Layer 10 of a small transformer language model trained on English Wikipedia (17 layers, counted from 0, width 64).
A neuron adds its activation times its output weights to the MLP's output. To switch it off is to set its activation to zero at one token and run the rest of the model.
A neuron's activation on a vector x is SiLU(gate . x) times (in . x), where the dot is the dot product.

Input weights of the MLP neurons that the questions are about. A number n stands for n times 0.0013.
n1 gate: 60 -199 138 85 -184 149 112 61 -30 75 -76 241 -261 59 -137 -160 -116 123 -68 -162 37 -162 -310 -158 -82 80 -37 69 -245 -76 142 -121 -161 -95 60 65 233 72 -70 -125 -189 152 -261 158 56 161 -141 179 -250 54 137 195 -253 -109 130 71 -17 125 -45 -181 -87 -102 238 282
n25 gate: -59 7 85 72 -29 -5 -105 5 70 91 -39 24 192 -75 -7 -307 -127 248 -38 136 -72 190 -65 166 -67 252 -225 -324 53 13 150 103 286 205 -52 212 72 226 -56 117 172 -100 -193 138 -18 107 -36 -119 -74 110 -4 -22 -248 -109 98 294 172 59 -46 -129 39 104 -23 -157
n39 gate: 192 90 -176 232 49 76 218 209 49 -175 106 166 59 -98 45 -52 -155 110 158 -45 -9 192 115 45 -342 -75 129 116 158 -198 -15 108 112 84 84 -31 219 53 -113 36 3 338 -11 208 -55 -150 107 146 -102 -73 -97 -121 75 -283 43 147 41 4 -187 -78 -22 -35 22 -5
n45 gate: 79 -137 -227 -127 -119 -103 -60 104 117 118 61 31 151 97 -38 -88 -94 105 -94 -49 -40 73 19 139 -445 -144 101 32 93 -191 -275 54 79 58 303 126 10 298 35 155 -170 164 -53 71 -103 -71 14 -106 1 1 -43 163 -194 74 116 -240 105 -162 -161 -239 154 -47 -57 -74
n48 gate: -100 179 -17 -39 56 -169 -245 34 40 -122 -123 33 26 -187 221 -13 11 109 -95 206 39 189 55 -62 -237 4 319 13 73 -3 -16 -40 -77 213 166 -162 105 99 114 -20 122 49 55 78 -48 119 147 -92 132 -299 50 34 10 -66 290 -57 -197 -53 -150 195 -39 -150 -59 -54
n72 gate: 1 182 -47 127 182 -28 -80 -16 19 -188 -120 -89 159 365 -30 -125 5 31 2 -68 96 -34 19 -98 87 4 -163 -250 -298 -234 -84 398 205 97 63 -5 22 176 79 -390 -91 -37 242 -212 61 -128 127 -72 -134 -122 4 -123 -234 -27 -214 -200 118 75 -7 181 40 -130 -85 71
n78 gate: 335 75 139 -302 -68 -101 -250 -107 -136 27 -332 145 -455 -93 31 -226 122 -26 26 165 16 12 36 142 -101 -113 -95 40 13 68 -154 -4 75 194 128 33 145 157 161 -59 134 77 -207 102 90 97 42 -75 -47 -48 143 -11 -77 -34 -254 -145 83 -95 68 -126 -147 -216 -40 -121
n84 gate: 61 157 18 34 -154 -180 183 -35 -59 128 -23 -93 119 -59 -134 -129 240 177 320 -11 149 -154 0 129 55 -167 15 196 -296 21 -78 207 -20 242 34 173 48 -191 234 54 62 17 -106 72 67 -119 -244 60 -117 -102 93 190 -66 -152 -47 -74 246 -165 68 -117 -23 -233 -132 -51
n99 gate: -123 -123 -167 122 -88 103 163 -50 -65 123 161 112 -474 -7 -154 83 -29 83 -122 18 170 261 20 -63 -17 152 -215 -8 -113 -144 27 206 -196 -184 -144 79 -4 15 -38 61 -173 -237 -220 -61 107 -306 -24 -23 -94 -226 86 -6 -100 -125 88 -204 229 -63 -114 -118 114 8 -151 -157
n100 gate: 139 -155 39 259 -292 2 190 -249 93 1 -87 -61 57 -71 -52 -67 -119 92 -153 -124 -161 -164 -15 -280 101 295 -30 -18 163 12 -34 110 242 190 82 67 145 3 114 -201 126 313 -96 272 13 -123 -37 -67 -67 227 139 113 -115 69 167 -56 60 169 120 -41 -7 18 225 256
n134 gate: 24 101 25 -54 6 215 -94 155 10 -48 -123 -377 170 6 -76 -66 142 -284 227 62 -167 -192 135 121 15 -50 416 -35 -1 -171 -42 41 -123 -46 -176 -127 50 -43 14 -49 -44 -152 63 -71 -250 -144 -180 105 34 -192 78 240 15 -229 -10 -9 68 102 -30 59 -305 27 124 -20
n164 gate: 84 -221 86 34 -123 32 74 -11 10 102 90 -249 122 28 54 -126 -112 149 -210 -105 -133 -101 128 101 -132 -162 286 18 105 -34 44 221 -23 125 -84 38 -54 61 -160 109 77 -25 -219 -87 251 -126 -16 -152 -187 -132 -391 68 139 -24 226 243 116 -349 167 -132 -25 65 40 67
n168 gate: 235 -72 20 34 -220 41 148 -160 -221 64 20 -55 64 -203 -137 -80 -244 239 46 93 -91 151 -46 18 65 -111 -37 5 -74 22 41 -397 112 156 -93 -65 -178 192 -34 -4 237 -111 -16 37 100 -158 1 87 -177 51 -47 -243 25 120 -96 -285 97 -51 -13 -25 -247 261 -65 112
n183 gate: -245 178 23 -62 -38 -129 152 94 139 -236 51 -13 -93 -74 -32 -228 -30 -43 190 -29 323 139 253 23 136 120 117 -73 -59 116 19 51 108 -127 78 -211 84 -31 55 -44 50 -30 -27 111 249 0 -119 128 119 126 36 131 -144 151 -14 -123 215 81 58 29 -173 -154 61 118
n187 gate: -77 26 -8 -42 116 -12 202 -120 89 -241 95 -147 -112 -45 -97 -71 -107 -21 16 -11 172 -4 231 145 92 -113 44 89 -207 61 121 -210 -103 -64 356 -12 23 -80 181 97 109 34 -13 151 44 -26 252 61 -155 -86 43 -197 -108 119 -128 73 -300 95 -113 162 35 37 9 77
n1 in: -104 103 1 -135 -130 96 61 119 119 -120 -236 -288 62 -66 100 -113 55 -93 -12 -304 257 -92 -59 -75 3 26 38 -253 -85 262 -103 -236 -141 61 -251 -43 -80 9 20 -77 189 -386 176 -150 9 16 27 68 -88 48 37 8 -106 -97 -173 29 106 163 224 -193 96 45 -193 -78
n25 in: -115 -168 19 223 -11 8 -18 -14 -154 96 145 9 -68 -15 4 -294 27 -226 -82 -44 72 44 -43 -9 256 66 26 -58 -69 72 12 -208 -14 -24 47 121 -99 -314 184 88 -32 95 128 -100 -242 10 29 -102 106 298 -17 -384 101 183 418 -79 11 -150 127 -174 -76 61 133 -127
n39 in: 88 24 54 -23 260 -48 -121 -227 11 -69 64 -257 -45 180 -139 69 279 -186 -81 30 143 -162 60 43 134 51 -63 105 -75 59 21 52 68 230 202 -440 127 82 -203 13 -92 47 -158 -24 -211 71 -217 66 -92 180 207 138 -44 51 46 94 133 -34 -148 -191 201 123 107 -117
n45 in: -127 -152 91 140 197 102 229 311 13 -149 55 -174 274 182 -224 -47 78 141 23 62 92 -346 43 43 -81 110 75 43 -35 121 25 138 -116 102 -32 224 217 70 169 -114 -194 52 -124 -98 -230 40 40 -30 -185 222 93 125 -36 -125 -134 -200 84 -109 46 -253 79 -193 -89 -179
n48 in: -21 165 -170 188 21 151 235 -25 -63 72 13 -38 -271 203 -54 16 -41 -284 186 -235 -38 73 86 185 -154 19 -243 65 -214 -15 144 181 168 92 36 50 -43 245 -10 -175 51 -56 -136 -40 131 -149 125 9 122 197 45 -85 -177 -13 -31 -53 202 -137 -223 -51 57 76 -70 316
n72 in: -102 78 -68 -1 152 246 -51 168 -8 0 -75 82 -74 11 28 44 180 254 -325 93 9 -103 -170 115 -19 33 -166 -118 1 269 129 -191 -40 -259 57 130 292 24 -190 68 295 147 -181 -78 -57 105 -135 -60 -29 156 -258 152 11 59 176 -150 188 -66 -213 -58 65 345 184 -139
n78 in: -26 143 281 -277 -119 192 -28 -253 -76 102 -88 -8 -94 1 -126 321 22 -44 -214 26 -205 -113 274 142 138 48 -124 -99 -103 -176 121 18 -116 -156 -198 -51 195 256 -111 -120 -86 131 -428 158 -24 29 98 -24 -182 -193 -171 -71 166 130 189 -133 401 -1 176 -333 -81 87 280 -9
n84 in: -17 -198 264 179 -76 146 115 -205 250 122 182 -130 93 241 113 104 -201 -68 212 -268 213 165 -162 50 23 -23 127 -124 88 -35 -130 -216 -250 -85 75 180 78 -105 -103 123 -62 227 -29 21 63 96 50 118 -92 -227 234 -37 -26 102 -113 192 41 -148 28 -87 224 -158 103 -35
n99 in: 30 163 -79 186 45 -34 79 -25 6 7 -58 -282 102 132 62 -12 42 111 138 132 134 375 -118 119 177 43 165 143 327 25 -80 -74 54 -61 -87 -104 127 190 -146 250 -35 166 -138 -358 246 -41 11 165 -135 21 72 -79 6 122 250 19 47 15 133 142 -12 -97 -41 28
n100 in: -48 41 139 -187 47 -239 -15 -138 187 32 97 198 -80 50 -205 352 94 155 131 237 -173 175 212 -189 -44 -190 -87 15 31 -49 28 169 -191 -72 -103 165 -133 5 -1 -66 53 -120 -117 -174 135 -54 -132 100 173 -328 91 -9 -84 280 35 -85 3 0 327 108 64 -11 -328 -123
n134 in: 39 382 152 -62 -154 83 94 -123 -10 -176 -18 -14 49 134 35 -64 41 103 76 -140 -51 -178 5 -79 6 239 -205 -227 188 24 8 130 -92 46 -55 -128 7 -86 -5 -120 -403 150 114 -141 122 -112 13 29 -276 271 -24 -82 66 -99 166 -55 157 -12 -59 186 -277 96 -8 -147
n164 in: 123 -54 -122 63 -229 191 -208 378 239 199 -6 -58 117 131 12 139 81 -85 76 -68 112 -10 75 274 131 -45 -16 117 -158 -44 84 29 55 282 -50 -19 -56 -156 141 10 7 -150 -63 -108 -45 -265 -59 -115 -191 -63 149 52 -110 -79 -7 113 -105 -317 39 19 150 343 -90 -39
n168 in: 82 330 -87 213 8 136 13 -72 -40 223 29 -195 -72 -57 239 246 251 -38 -52 203 -158 191 -57 -16 -88 66 -28 -318 -92 -40 45 -223 -136 113 -37 82 -162 -260 106 -99 -10 -25 -182 -120 -81 -104 51 -67 61 -365 -101 -90 97 -172 192 -138 -151 39 184 -205 176 50 147 104
n183 in: 30 -60 69 -226 99 -92 112 -177 -119 -9 -8 40 -148 177 162 -158 82 53 178 -111 -97 37 36 -151 54 82 41 17 76 23 18 -69 -294 153 -81 15 -131 41 -96 -77 17 269 72 -124 -19 68 -57 408 -69 -117 -99 213 58 -83 15 49 131 -67 258 -59 -70 -156 -15 -53
n187 in: -27 -66 49 10 -159 34 -48 267 -183 78 -284 -34 85 -11 26 -59 -83 98 -254 -168 -317 -126 -288 -50 68 -9 -85 5 7 25 -88 35 -257 30 -121 -29 177 -71 -61 205 -16 -67 110 -194 -87 -191 -18 55 -34 -126 -24 134 -10 -181 -35 -3 101 135 28 -155 -110 112 -2 215

Output weights of the MLP neurons that the questions are about. A number n stands for n times 0.00038.
n1: 368 -32 -168 207 146 -44 -120 -40 94 240 -35 188 75 87 124 -94 107 -199 -51 48 -126 95 -3 -134 -148 40 115 -30 73 -55 -174 64 -152 -82 384 21 245 -100 10 -211 -238 49 -129 -140 335 21 -88 -131 -11 6 -80 230 104 -118 35 197 -141 56 184 -356 126 38 -122 -131
n25: 37 92 82 251 -163 -30 220 73 -28 -198 -49 293 -46 -259 -124 -65 -153 -63 -35 -102 95 -93 -10 179 38 37 -46 -73 -38 79 361 -52 -44 92 -52 -36 -90 389 74 120 -109 90 141 -53 53 62 -154 -199 -263 60 65 -19 35 28 -118 18 -101 222 -349 247 -77 -24 -59 14
n39: -322 -287 119 -14 37 24 166 244 139 106 -116 379 -171 119 -36 -73 -49 -63 -171 71 -64 196 161 161 223 -102 67 73 -3 -347 -139 36 -107 -3 -190 -168 173 -121 20 -159 11 -295 -271 95 -116 -70 148 -96 -224 -71 174 -84 51 -220 58 76 58 -225 225 -140 -94 -134 -132 -19
n45: -165 328 -3 -113 -100 50 20 -43 -17 -150 -34 19 58 67 33 234 38 -371 35 30 138 74 -260 4 -185 -11 143 -103 95 50 -110 -206 -243 14 -69 78 -90 -129 -250 64 -56 150 -109 31 144 -109 43 38 -48 29 1 -198 23 -102 133 204 -212 -77 -222 197 -82 -296 81 187
n48: -42 -13 138 38 -327 39 75 -25 -107 -195 130 -43 120 -359 149 249 64 42 -258 117 -158 28 89 -103 -170 92 -304 88 -22 137 -19 -112 221 72 45 -7 52 -75 138 75 210 138 71 169 -65 -116 -106 208 223 39 83 199 108 -102 110 161 -224 -63 -51 -71 193 -85 -149 134
n72: -200 -103 28 -106 123 -39 175 76 -116 148 10 -39 68 -310 -44 -8 78 -25 38 -259 -305 -194 -36 168 64 -76 -115 52 -4 -187 -46 -220 -19 -92 -24 -123 56 30 199 65 24 234 -200 -77 -18 206 -155 479 166 213 -66 275 173 70 14 3 207 115 146 8 -100 133 224 -166
n78: 123 -5 -32 27 -183 -102 -103 60 90 -44 128 176 -455 43 129 -338 -39 98 -179 195 -109 26 -193 286 70 68 -34 124 -172 -28 131 82 39 -7 -125 -26 254 -28 173 -175 -163 39 -86 165 103 147 363 -19 -61 -92 116 40 -141 427 -401 -30 -23 -3 63 157 -120 430 -134 -325
n84: -83 275 -124 136 58 -62 -33 -65 4 -126 34 -106 -163 -61 76 -101 -47 -83 -20 -85 88 93 100 162 253 -196 -207 -38 -145 174 -76 -120 -131 -96 -67 -10 -91 -253 -24 -112 -59 77 -180 -63 -99 23 124 72 -45 -125 -14 -87 -5 115 -213 -80 -270 94 12 -106 246 0 204 135
n99: 32 -68 -172 -89 -165 183 -20 220 43 90 -27 -13 18 -152 173 -13 -83 279 -83 91 364 147 60 31 147 -183 -81 7 43 -233 -219 -98 -90 25 -170 214 -8 -200 -91 250 79 90 -259 -161 -36 230 -115 53 11 77 68 -94 137 -267 -21 -29 -36 22 156 -134 229 211 -120 -3
n100: -160 80 -126 -24 121 120 -188 62 191 -13 -29 158 290 -130 142 84 28 -124 35 155 -34 -479 120 65 141 -95 108 94 -175 -81 21 72 99 -100 136 -230 59 280 23 222 -81 -260 -47 -190 -134 35 131 -42 62 -150 -114 73 87 -2 249 64 129 -177 265 74 -95 -42 -12 65
n134: -94 -97 234 37 79 48 -82 114 174 32 11 -51 277 -71 108 165 79 -129 46 -35 -157 85 -140 -151 4 242 236 27 118 -121 -84 53 -85 -189 -120 22 -220 186 -154 -7 -3 25 189 -230 -342 -342 -68 -5 -43 164 -34 -125 -169 70 27 237 -149 32 -83 140 221 138 164 -2
n164: 131 84 24 67 -115 183 164 -55 -313 157 -86 -365 12 89 -135 -41 73 9 25 82 -177 7 10 -104 -103 -131 -64 225 27 325 -46 -189 -188 -64 -316 72 -175 234 -61 -28 122 6 -121 200 3 68 -48 68 -184 -75 244 104 -119 10 -93 -119 -114 127 -159 -349 -126 -184 109 1
n168: 73 -141 -119 -65 -137 -120 -51 -64 210 -81 21 147 289 25 232 191 114 20 110 -38 82 -192 92 4 -229 -110 98 226 -81 11 -270 -144 109 -62 60 -160 44 146 -109 -76 -105 4 267 82 -33 151 -43 -183 -254 109 -3 -205 -146 -175 332 -69 -34 -56 -119 292 176 -189 -154 154
n183: -68 54 -83 -281 57 117 94 199 108 29 -101 147 80 -270 -178 110 116 -62 94 -300 -156 189 -17 4 173 73 180 -102 142 -146 95 -93 141 -70 24 -129 238 -170 279 164 93 -308 -110 57 -63 -5 227 -47 -58 -128 -165 -26 12 68 40 30 59 120 19 70 3 -99 -44 -43
n187: 118 72 48 -94 -32 -323 180 -14 -131 -86 -9 7 -43 -76 -198 -130 196 61 91 253 -45 -90 -29 -16 118 162 13 -84 170 -112 9 -77 -157 -96 100 -153 -34 -40 303 -48 68 -194 163 105 -34 30 -139 -6 9 230 -165 -107 38 -38 -17 38 31 -31 20 182 -89 -102 28 -160

Each question names a token from some text and the token that comes next. It shows the vector x that enters the MLP there. A number n stands for n times 0.013.

Then comes g, the gradient of the next token's log-probability with respect to the MLP's output, scaled to length 1. A neuron's effect is roughly proportional to its activation times (output weights . g). A number n stands for n times 0.00099.

" ar", then "ound"
x: 23 30 152 -109 -33 46 70 100 -140 152 61 -34 -123 -104 186 390 -55 12 36 122 27 37 46 -63 -122 37 -70 -294 -101 232 -26 -195 34 7 -13 -52 201 83 -30 81 -60 21 -42 -125 79 122 -20 -127 -45 12 221 64 -219 112 -7 -88 -164 -141 97 -71 -9 23 156 114
g: 149 -61 135 -111 20 -5 -127 162 -194 256 20 10 51 -215 42 -56 67 141 -75 -65 224 -126 -223 35 283 39 -20 142 42 78 -155 -201 -108 70 61 146 50 193 124 -173 212 131 -79 61 -5 -108 54 108 -44 -46 67 -14 6 41 -12 295 -143 146 8 51 -204 76 40 -146
Which neuron, switched off, raises the next token's probability most? n168

"or", then "ough"
x: 236 26 178 -56 -160 -18 -99 -45 -93 64 -13 -321 11 -58 231 138 -27 -133 12 -116 -57 -132 -16 -21 -60 -84 68 12 41 -47 187 67 3 -104 32 -3 183 142 -3 113 -235 -177 -5 30 122 61 195 55 204 -34 2 -44 -89 9 110 205 -17 -113 126 -23 110 311 6 -153
g: 181 78 40 65 -140 92 -20 87 3 165 -191 196 0 -63 -179 -146 180 -175 -10 24 -221 80 10 -2 -42 -125 -24 -45 21 67 -4 -154 -205 23 88 51 -39 149 -87 71 -65 -28 94 -48 53 -172 95 112 -250 99 47 -258 4 199 82 322 -28 64 100 236 -93 -261 -108 58
Which two neurons, each switched off alone, lower its probability most, in order? n164, n134

"ack", then "s"
x: 82 29 89 -25 136 -75 70 -105 12 -43 73 15 -34 0 -23 101 -248 -265 -21 -10 115 -91 -163 -47 -2 -42 199 -82 42 121 51 234 80 -112 -45 38 -38 -143 -126 119 64 -187 -91 -98 47 97 -45 125 304 27 -22 91 154 -114 119 141 5 -204 206 -208 -24 128 25 192
g: -104 83 -120 -208 -160 -184 -222 147 -33 239 24 94 -66 131 -76 1 36 -310 125 -113 -99 -14 157 18 80 199 35 77 142 97 208 164 49 -64 -45 -25 40 -10 65 145 288 -168 181 -52 -35 55 -119 23 -129 104 49 -139 144 -50 -200 70 100 47 180 47 82 -104 70 136
Which neuron, switched off, lowers the next token's probability most? n164

"b", then "i"
x: -32 -32 10 -355 260 18 36 66 -89 84 -92 -215 -158 -33 158 273 -148 -168 120 -58 172 -56 -39 -130 78 164 41 29 129 115 -111 1 115 22 -54 -59 221 78 -13 78 84 24 39 40 66 62 119 117 63 -173 13 48 -76 32 -124 101 -25 285 45 -2 -45 -172 -43 115
g: -233 86 -7 -45 54 -245 54 -130 -43 -69 190 -43 -52 1 215 -61 0 -72 85 -54 6 -15 -21 -65 -76 -286 15 188 -49 -48 37 142 -60 206 -142 144 92 -3 -251 -141 -248 26 -46 54 34 141 149 -199 -24 141 -79 89 -123 174 85 -117 138 204 -2 -29 -109 8 0 323
Which neuron, switched off, lowers the next token's probability most? n134

"ion", then " of"
x: -63 -94 -31 120 123 -24 186 -80 134 22 -114 28 -21 51 73 315 -68 -22 15 -93 96 -113 -141 -162 110 185 49 -75 0 -50 20 1 114 -102 -146 32 313 -53 48 -6 -21 23 -173 -57 237 112 180 32 255 17 -125 164 -143 16 -94 45 39 -53 191 -62 157 11 -60 -4
g: -102 -137 77 7 5 22 19 29 -26 -96 191 106 -213 223 -84 30 -151 -265 -256 11 83 93 -359 -67 -128 170 -179 -115 -40 41 47 -327 -130 211 22 103 78 -106 -49 30 54 -51 -69 6 64 -92 173 10 63 56 -75 -131 121 -24 29 137 4 65 -45 -51 -16 -142 245 -109
Which neuron, switched off, raises the next token's probability most? n100

"ed", then " with"
x: 100 -103 186 23 -117 9 109 62 57 -74 166 -156 80 -38 -51 186 25 74 49 59 90 -40 -104 -64 207 -27 95 -134 -1 229 48 22 57 -28 -8 -38 260 -84 98 49 -97 16 -129 -96 73 287 61 -16 388 152 -235 -68 67 -42 -165 -78 -15 219 -16 40 34 35 13 9
g: -27 -349 14 369 -27 -76 -70 113 71 135 49 -2 172 106 -100 98 -23 78 -14 -109 -28 -93 232 -139 -46 -99 82 75 -194 -17 147 0 -70 -103 -44 -100 174 251 -10 -132 66 47 51 -106 -99 -9 -118 -144 -69 155 21 219 232 266 -155 116 25 -17 19 82 71 -60 49 71
Which neuron, switched off, lowers the next token's probability most? n183

" s", then "l"
x: -171 35 -10 55 26 229 94 47 -20 106 59 76 19 72 1 268 6 136 -63 -10 -26 -165 -262 -90 20 -18 -28 -136 36 123 -65 -145 55 -204 -298 -68 183 292 85 111 102 291 -122 46 -57 -16 29 150 139 83 19 186 -3 9 2 -4 -183 -146 -112 -24 -105 -26 20 19
g: -39 8 -133 107 61 -101 263 -41 -65 101 146 -35 89 44 -146 97 -166 249 216 -68 91 23 12 73 87 -16 -72 -91 161 116 -11 13 -168 -33 77 98 63 -104 78 57 10 137 126 -225 -77 -20 5 -57 -67 277 188 -115 102 -246 -223 -70 -198 70 144 -152 -82 -103 280 90
Which neuron, switched off, lowers the next token's probability most? n100

" Ind", then "ian"
x: -18 130 -104 -64 -122 -87 61 226 31 -2 108 -20 -112 1 245 335 29 -136 -3 -50 10 -170 200 -11 -122 -168 81 -49 -84 -52 -53 -15 170 -5 122 -101 138 28 128 158 86 315 -34 -2 104 218 102 71 117 96 -10 76 127 17 -13 -78 -81 43 -151 90 -69 129 5 103
g: 174 -190 -299 -47 -161 -20 -24 13 7 -154 217 -51 -128 132 -45 109 -44 69 93 118 -84 29 -127 59 5 119 61 -73 -37 -214 -203 42 -26 75 70 154 131 -235 -259 144 -243 25 124 -105 -107 -29 24 -125 41 -147 39 -77 -95 143 298 67 -153 14 -34 29 -78 209 -53 -53
Which neuron, switched off, lowers the next token's probability most? n187

"iz", then "ens"
x: 192 129 99 99 38 311 74 92 -37 -146 4 -155 92 229 124 -44 -168 145 -51 -121 91 -117 -152 29 133 147 -5 -129 -137 63 -41 128 66 4 85 20 270 59 15 147 142 35 30 99 -24 128 11 -21 157 -96 -15 -45 -5 115 16 -33 -189 -189 161 116 -22 282 158 98
g: 180 -176 6 -181 -203 138 51 -117 -107 138 -8 40 -166 47 59 -160 91 139 -38 -58 -17 137 -51 188 -137 -54 -70 129 134 271 -81 57 -53 26 215 43 -50 170 -118 49 21 -115 17 80 -125 -296 -144 -275 45 72 -3 271 104 3 -22 144 -188 102 -14 141 -100 14 95 -75
Which two neurons, each switched off alone, lower its probability most, in order? n100, n164

"ut", then "or"
x: -110 38 100 35 26 114 95 240 -17 -119 -83 -39 -165 25 92 182 -32 8 9 -91 91 -36 -111 59 199 24 188 -124 76 132 15 107 66 -42 -175 126 189 79 -123 -57 -22 20 60 -154 257 16 162 -237 -77 158 -99 68 19 -42 -93 90 84 -215 214 -144 243 -61 -74 104
g: -10 -62 -184 -113 139 -86 -94 -10 -187 -196 49 12 23 153 207 56 48 -11 -206 216 -171 89 -280 -56 -8 -82 -104 -86 -30 167 -132 -97 -36 -79 -12 -217 -33 16 176 76 11 56 6 121 199 95 -24 17 -101 234 34 -269 14 204 6 85 -18 75 -191 47 164 -113 71 -246
Which neuron, switched off, lowers the next token's probability most? n164

"en", then "min"
x: 37 25 -99 74 114 -179 193 -42 -28 -67 -68 115 86 -81 -12 32 -152 -99 0 -156 -94 -179 -70 51 -224 23 160 -101 -10 -98 -74 11 85 -121 -66 -84 -137 237 -53 185 -299 173 51 81 -194 278 -56 8 59 -1 -123 139 53 72 21 25 -144 -306 52 177 -8 73 63 15
g: 87 -193 -78 -98 127 -111 -315 227 41 -49 79 -161 154 35 -70 57 67 -179 42 219 83 -9 -22 129 -98 268 -13 -209 137 161 114 204 -44 118 4 142 -69 84 -66 -82 15 44 65 -97 -218 20 -78 -172 181 94 -106 -161 53 4 15 -135 -89 -85 5 91 -231 -137 152 -19
Which neuron, switched off, lowers the next token's probability most? n164

"ace", then " other"
x: -61 0 -71 12 -35 -68 172 -97 119 51 -51 288 -53 62 89 247 -46 -83 26 -84 179 -185 -137 -11 -206 119 34 -43 84 -147 24 -17 -91 -117 -349 126 33 11 -111 71 -110 118 -59 -41 -32 35 200 75 216 172 -23 179 -80 -25 -7 21 53 -79 130 -54 117 129 -32 -141
g: -41 -34 75 6 -272 53 -116 -122 -122 -219 242 105 25 -200 -15 -11 135 -209 0 164 -20 46 -81 81 50 -153 25 -5 -1 157 -326 72 -46 157 -9 -150 -237 -47 107 63 142 -8 -183 -33 -120 242 167 -57 -106 121 164 -2 165 88 53 -3 101 -56 -49 -6 -239 -2 124 -70
Which neuron, switched off, lowers the next token's probability most? n45

"ers", then "--"
x: -68 154 -80 95 -92 -23 48 38 61 33 80 -199 -90 45 71 120 -79 67 -26 -55 238 -91 20 -160 171 117 71 99 17 -185 54 -122 23 -207 0 147 30 132 -121 205 -77 123 -54 -56 -10 114 47 108 382 199 -60 114 54 32 -39 40 -296 -42 115 -24 73 96 48 -39
g: -57 81 -147 235 -112 282 171 -140 -96 -60 -167 61 -65 -119 196 -191 123 -47 52 3 52 136 -68 -165 -19 -211 -193 -15 -63 56 70 -90 28 -162 45 182 129 120 -122 -21 -81 99 71 -51 130 -157 26 159 -57 -157 43 182 8 -168 222 97 -94 14 -167 143 202 -160 8 -73
Which neuron, switched off, lowers the next token's probability most? n187

"on", then "et"
x: -82 89 252 -61 151 -27 56 -17 -129 -21 165 -67 -231 -189 156 225 32 -108 -34 79 -98 -131 -128 -26 -172 -28 -123 24 -147 81 -23 180 -61 30 -141 5 -131 81 -53 148 -204 108 66 -21 -38 83 -82 148 -126 125 -127 51 -141 -2 -79 -237 -159 -89 -17 -115 15 -140 91 -97
g: -129 -167 15 -67 22 105 -9 -228 120 27 28 88 -131 70 141 -27 -73 132 163 -298 50 67 -125 225 171 -96 263 31 -96 47 197 23 126 38 -56 28 -5 5 17 196 -108 120 -4 395 77 -203 78 103 46 68 -54 141 44 -181 -184 -41 -34 -80 -54 -9 1 229 -41 -11
Which two neurons, each switched off alone, lower its probability most, in order? n78, n1

" of", then " W"
x: 34 216 -26 133 54 40 111 34 -25 83 -1 111 117 -120 26 313 -74 60 65 -138 34 58 -94 -152 31 20 98 -309 -171 104 -108 154 58 7 -28 -108 267 86 -29 43 -16 158 -219 -84 68 291 98 -16 141 78 3 -84 -43 5 45 25 95 111 87 -26 -41 60 59 -137
g: -60 116 -110 27 -30 -165 -129 -247 -144 188 -39 -157 69 104 87 -102 310 -53 156 108 -46 29 -155 -7 -40 -28 -47 30 -171 82 113 168 32 -40 122 -55 -205 -106 180 17 -123 85 -192 -278 -144 79 -134 35 -95 193 16 -20 71 -72 31 -50 17 -69 -330 -174 21 83 103 117
Which neuron, switched off, lowers the next token's probability most? n183

"ral", then " b"
x: -114 -42 113 53 73 -173 68 -74 -101 110 -10 120 -102 -82 186 270 26 -75 -98 57 -94 -12 -98 -80 68 143 184 -91 -5 -93 -32 223 -97 -10 -27 180 345 -146 13 185 100 130 -127 -126 128 225 91 -42 160 -7 -106 -10 63 54 14 -102 92 -117 182 -115 8 220 1 -3
g: 99 -185 128 77 226 -27 203 -49 219 -118 -3 31 110 -176 -5 -32 -6 263 1 -44 234 71 -52 46 -153 57 119 -184 52 -272 -336 80 39 -145 136 99 -21 -13 -22 -186 -163 -15 -268 -12 -45 -99 25 53 104 -147 91 -42 -82 3 12 132 158 -60 -188 -63 -64 48 -51 -33
Which neuron, switched off, lowers the next token's probability most? n164

"al", then "u"
x: 41 -16 91 57 -50 -68 70 -100 138 -106 40 -45 -12 -58 42 286 20 25 -90 29 51 -91 -114 -199 402 -48 183 15 238 148 107 9 4 -35 80 -49 -63 192 -108 -155 -63 -57 -22 32 -121 209 76 -130 210 -40 -27 182 -146 -5 -45 113 36 79 -72 201 67 109 19 -84
g: 51 -110 -46 58 266 84 -94 -94 -228 -35 132 -34 -68 106 -39 -58 -38 -164 1 274 26 -16 -30 36 -98 -71 -153 -36 19 -21 -68 11 4 -227 -9 -32 13 76 101 -144 78 223 15 -83 -87 -33 10 -44 -50 333 84 47 -61 17 -338 90 75 -62 -243 144 -259 -162 -102 237
Which neuron, switched off, raises the next token's probability most? n100

"ation", then " from"
x: -37 -184 -65 163 -3 -141 177 63 64 36 22 11 -146 31 -45 353 -112 31 -2 90 137 -33 -93 -53 1 166 82 -47 21 -101 59 -122 -4 -137 -108 -31 191 -174 -39 191 21 10 -255 -90 124 85 79 112 239 41 -54 143 -68 -20 -63 25 7 -102 84 -32 109 50 3 -143
g: -58 66 56 151 -3 -51 93 -58 -3 -18 -120 60 -116 31 143 -71 134 194 175 -167 -188 -28 120 44 -109 -109 276 187 66 -157 -3 233 -201 64 -182 -6 49 176 -19 -103 -137 -20 -77 28 -53 166 -24 -207 -65 61 22 126 278 10 3 -136 -227 187 153 42 122 169 73 -166
Which neuron, switched off, lowers the next token's probability most? n99

"ix", then "ed"
x: -210 189 193 -104 132 105 347 -33 76 -136 81 100 -142 -86 64 100 -133 -116 -177 -111 124 -57 -57 -30 92 -106 -33 164 87 48 -25 94 75 -3 -55 -5 -54 99 14 -53 23 -152 78 -200 125 -27 -117 195 276 28 -153 49 -50 -17 71 -38 50 -104 201 67 120 115 32 48
g: -179 109 -76 -29 -19 -37 135 20 80 -177 -63 74 -95 48 -80 -33 12 -4 132 -7 -10 -25 -206 -66 60 -211 150 60 -59 85 228 -125 256 5 -81 44 145 -15 49 88 271 17 80 -27 -190 -107 -65 91 -191 -154 -117 -134 127 259 40 321 139 62 72 293 -83 22 -114 72
Which neuron, switched off, lowers the next token's probability most? n183

"ation", then ","
x: -33 -78 55 216 -57 -5 154 83 31 10 3 92 -83 12 65 411 -91 109 61 -16 90 -45 -6 -161 71 73 149 -97 43 -75 63 14 6 -69 -181 17 50 -155 67 32 -6 -46 -201 -210 165 77 37 30 252 61 -72 127 125 48 -113 82 17 74 116 -3 194 -31 3 -83
g: 51 258 12 -181 -21 29 -37 -50 14 105 -13 12 45 50 150 -121 -58 -167 -22 161 5 47 -27 -169 -146 190 139 -16 -134 14 81 4 170 -80 -3 -60 -130 118 203 -174 123 -267 50 30 -71 -213 65 43 206 143 -29 -122 -313 -32 -115 -149 -191 -123 123 -225 48 -119 -138 130
Which neuron, switched off, raises the next token's probability most? n99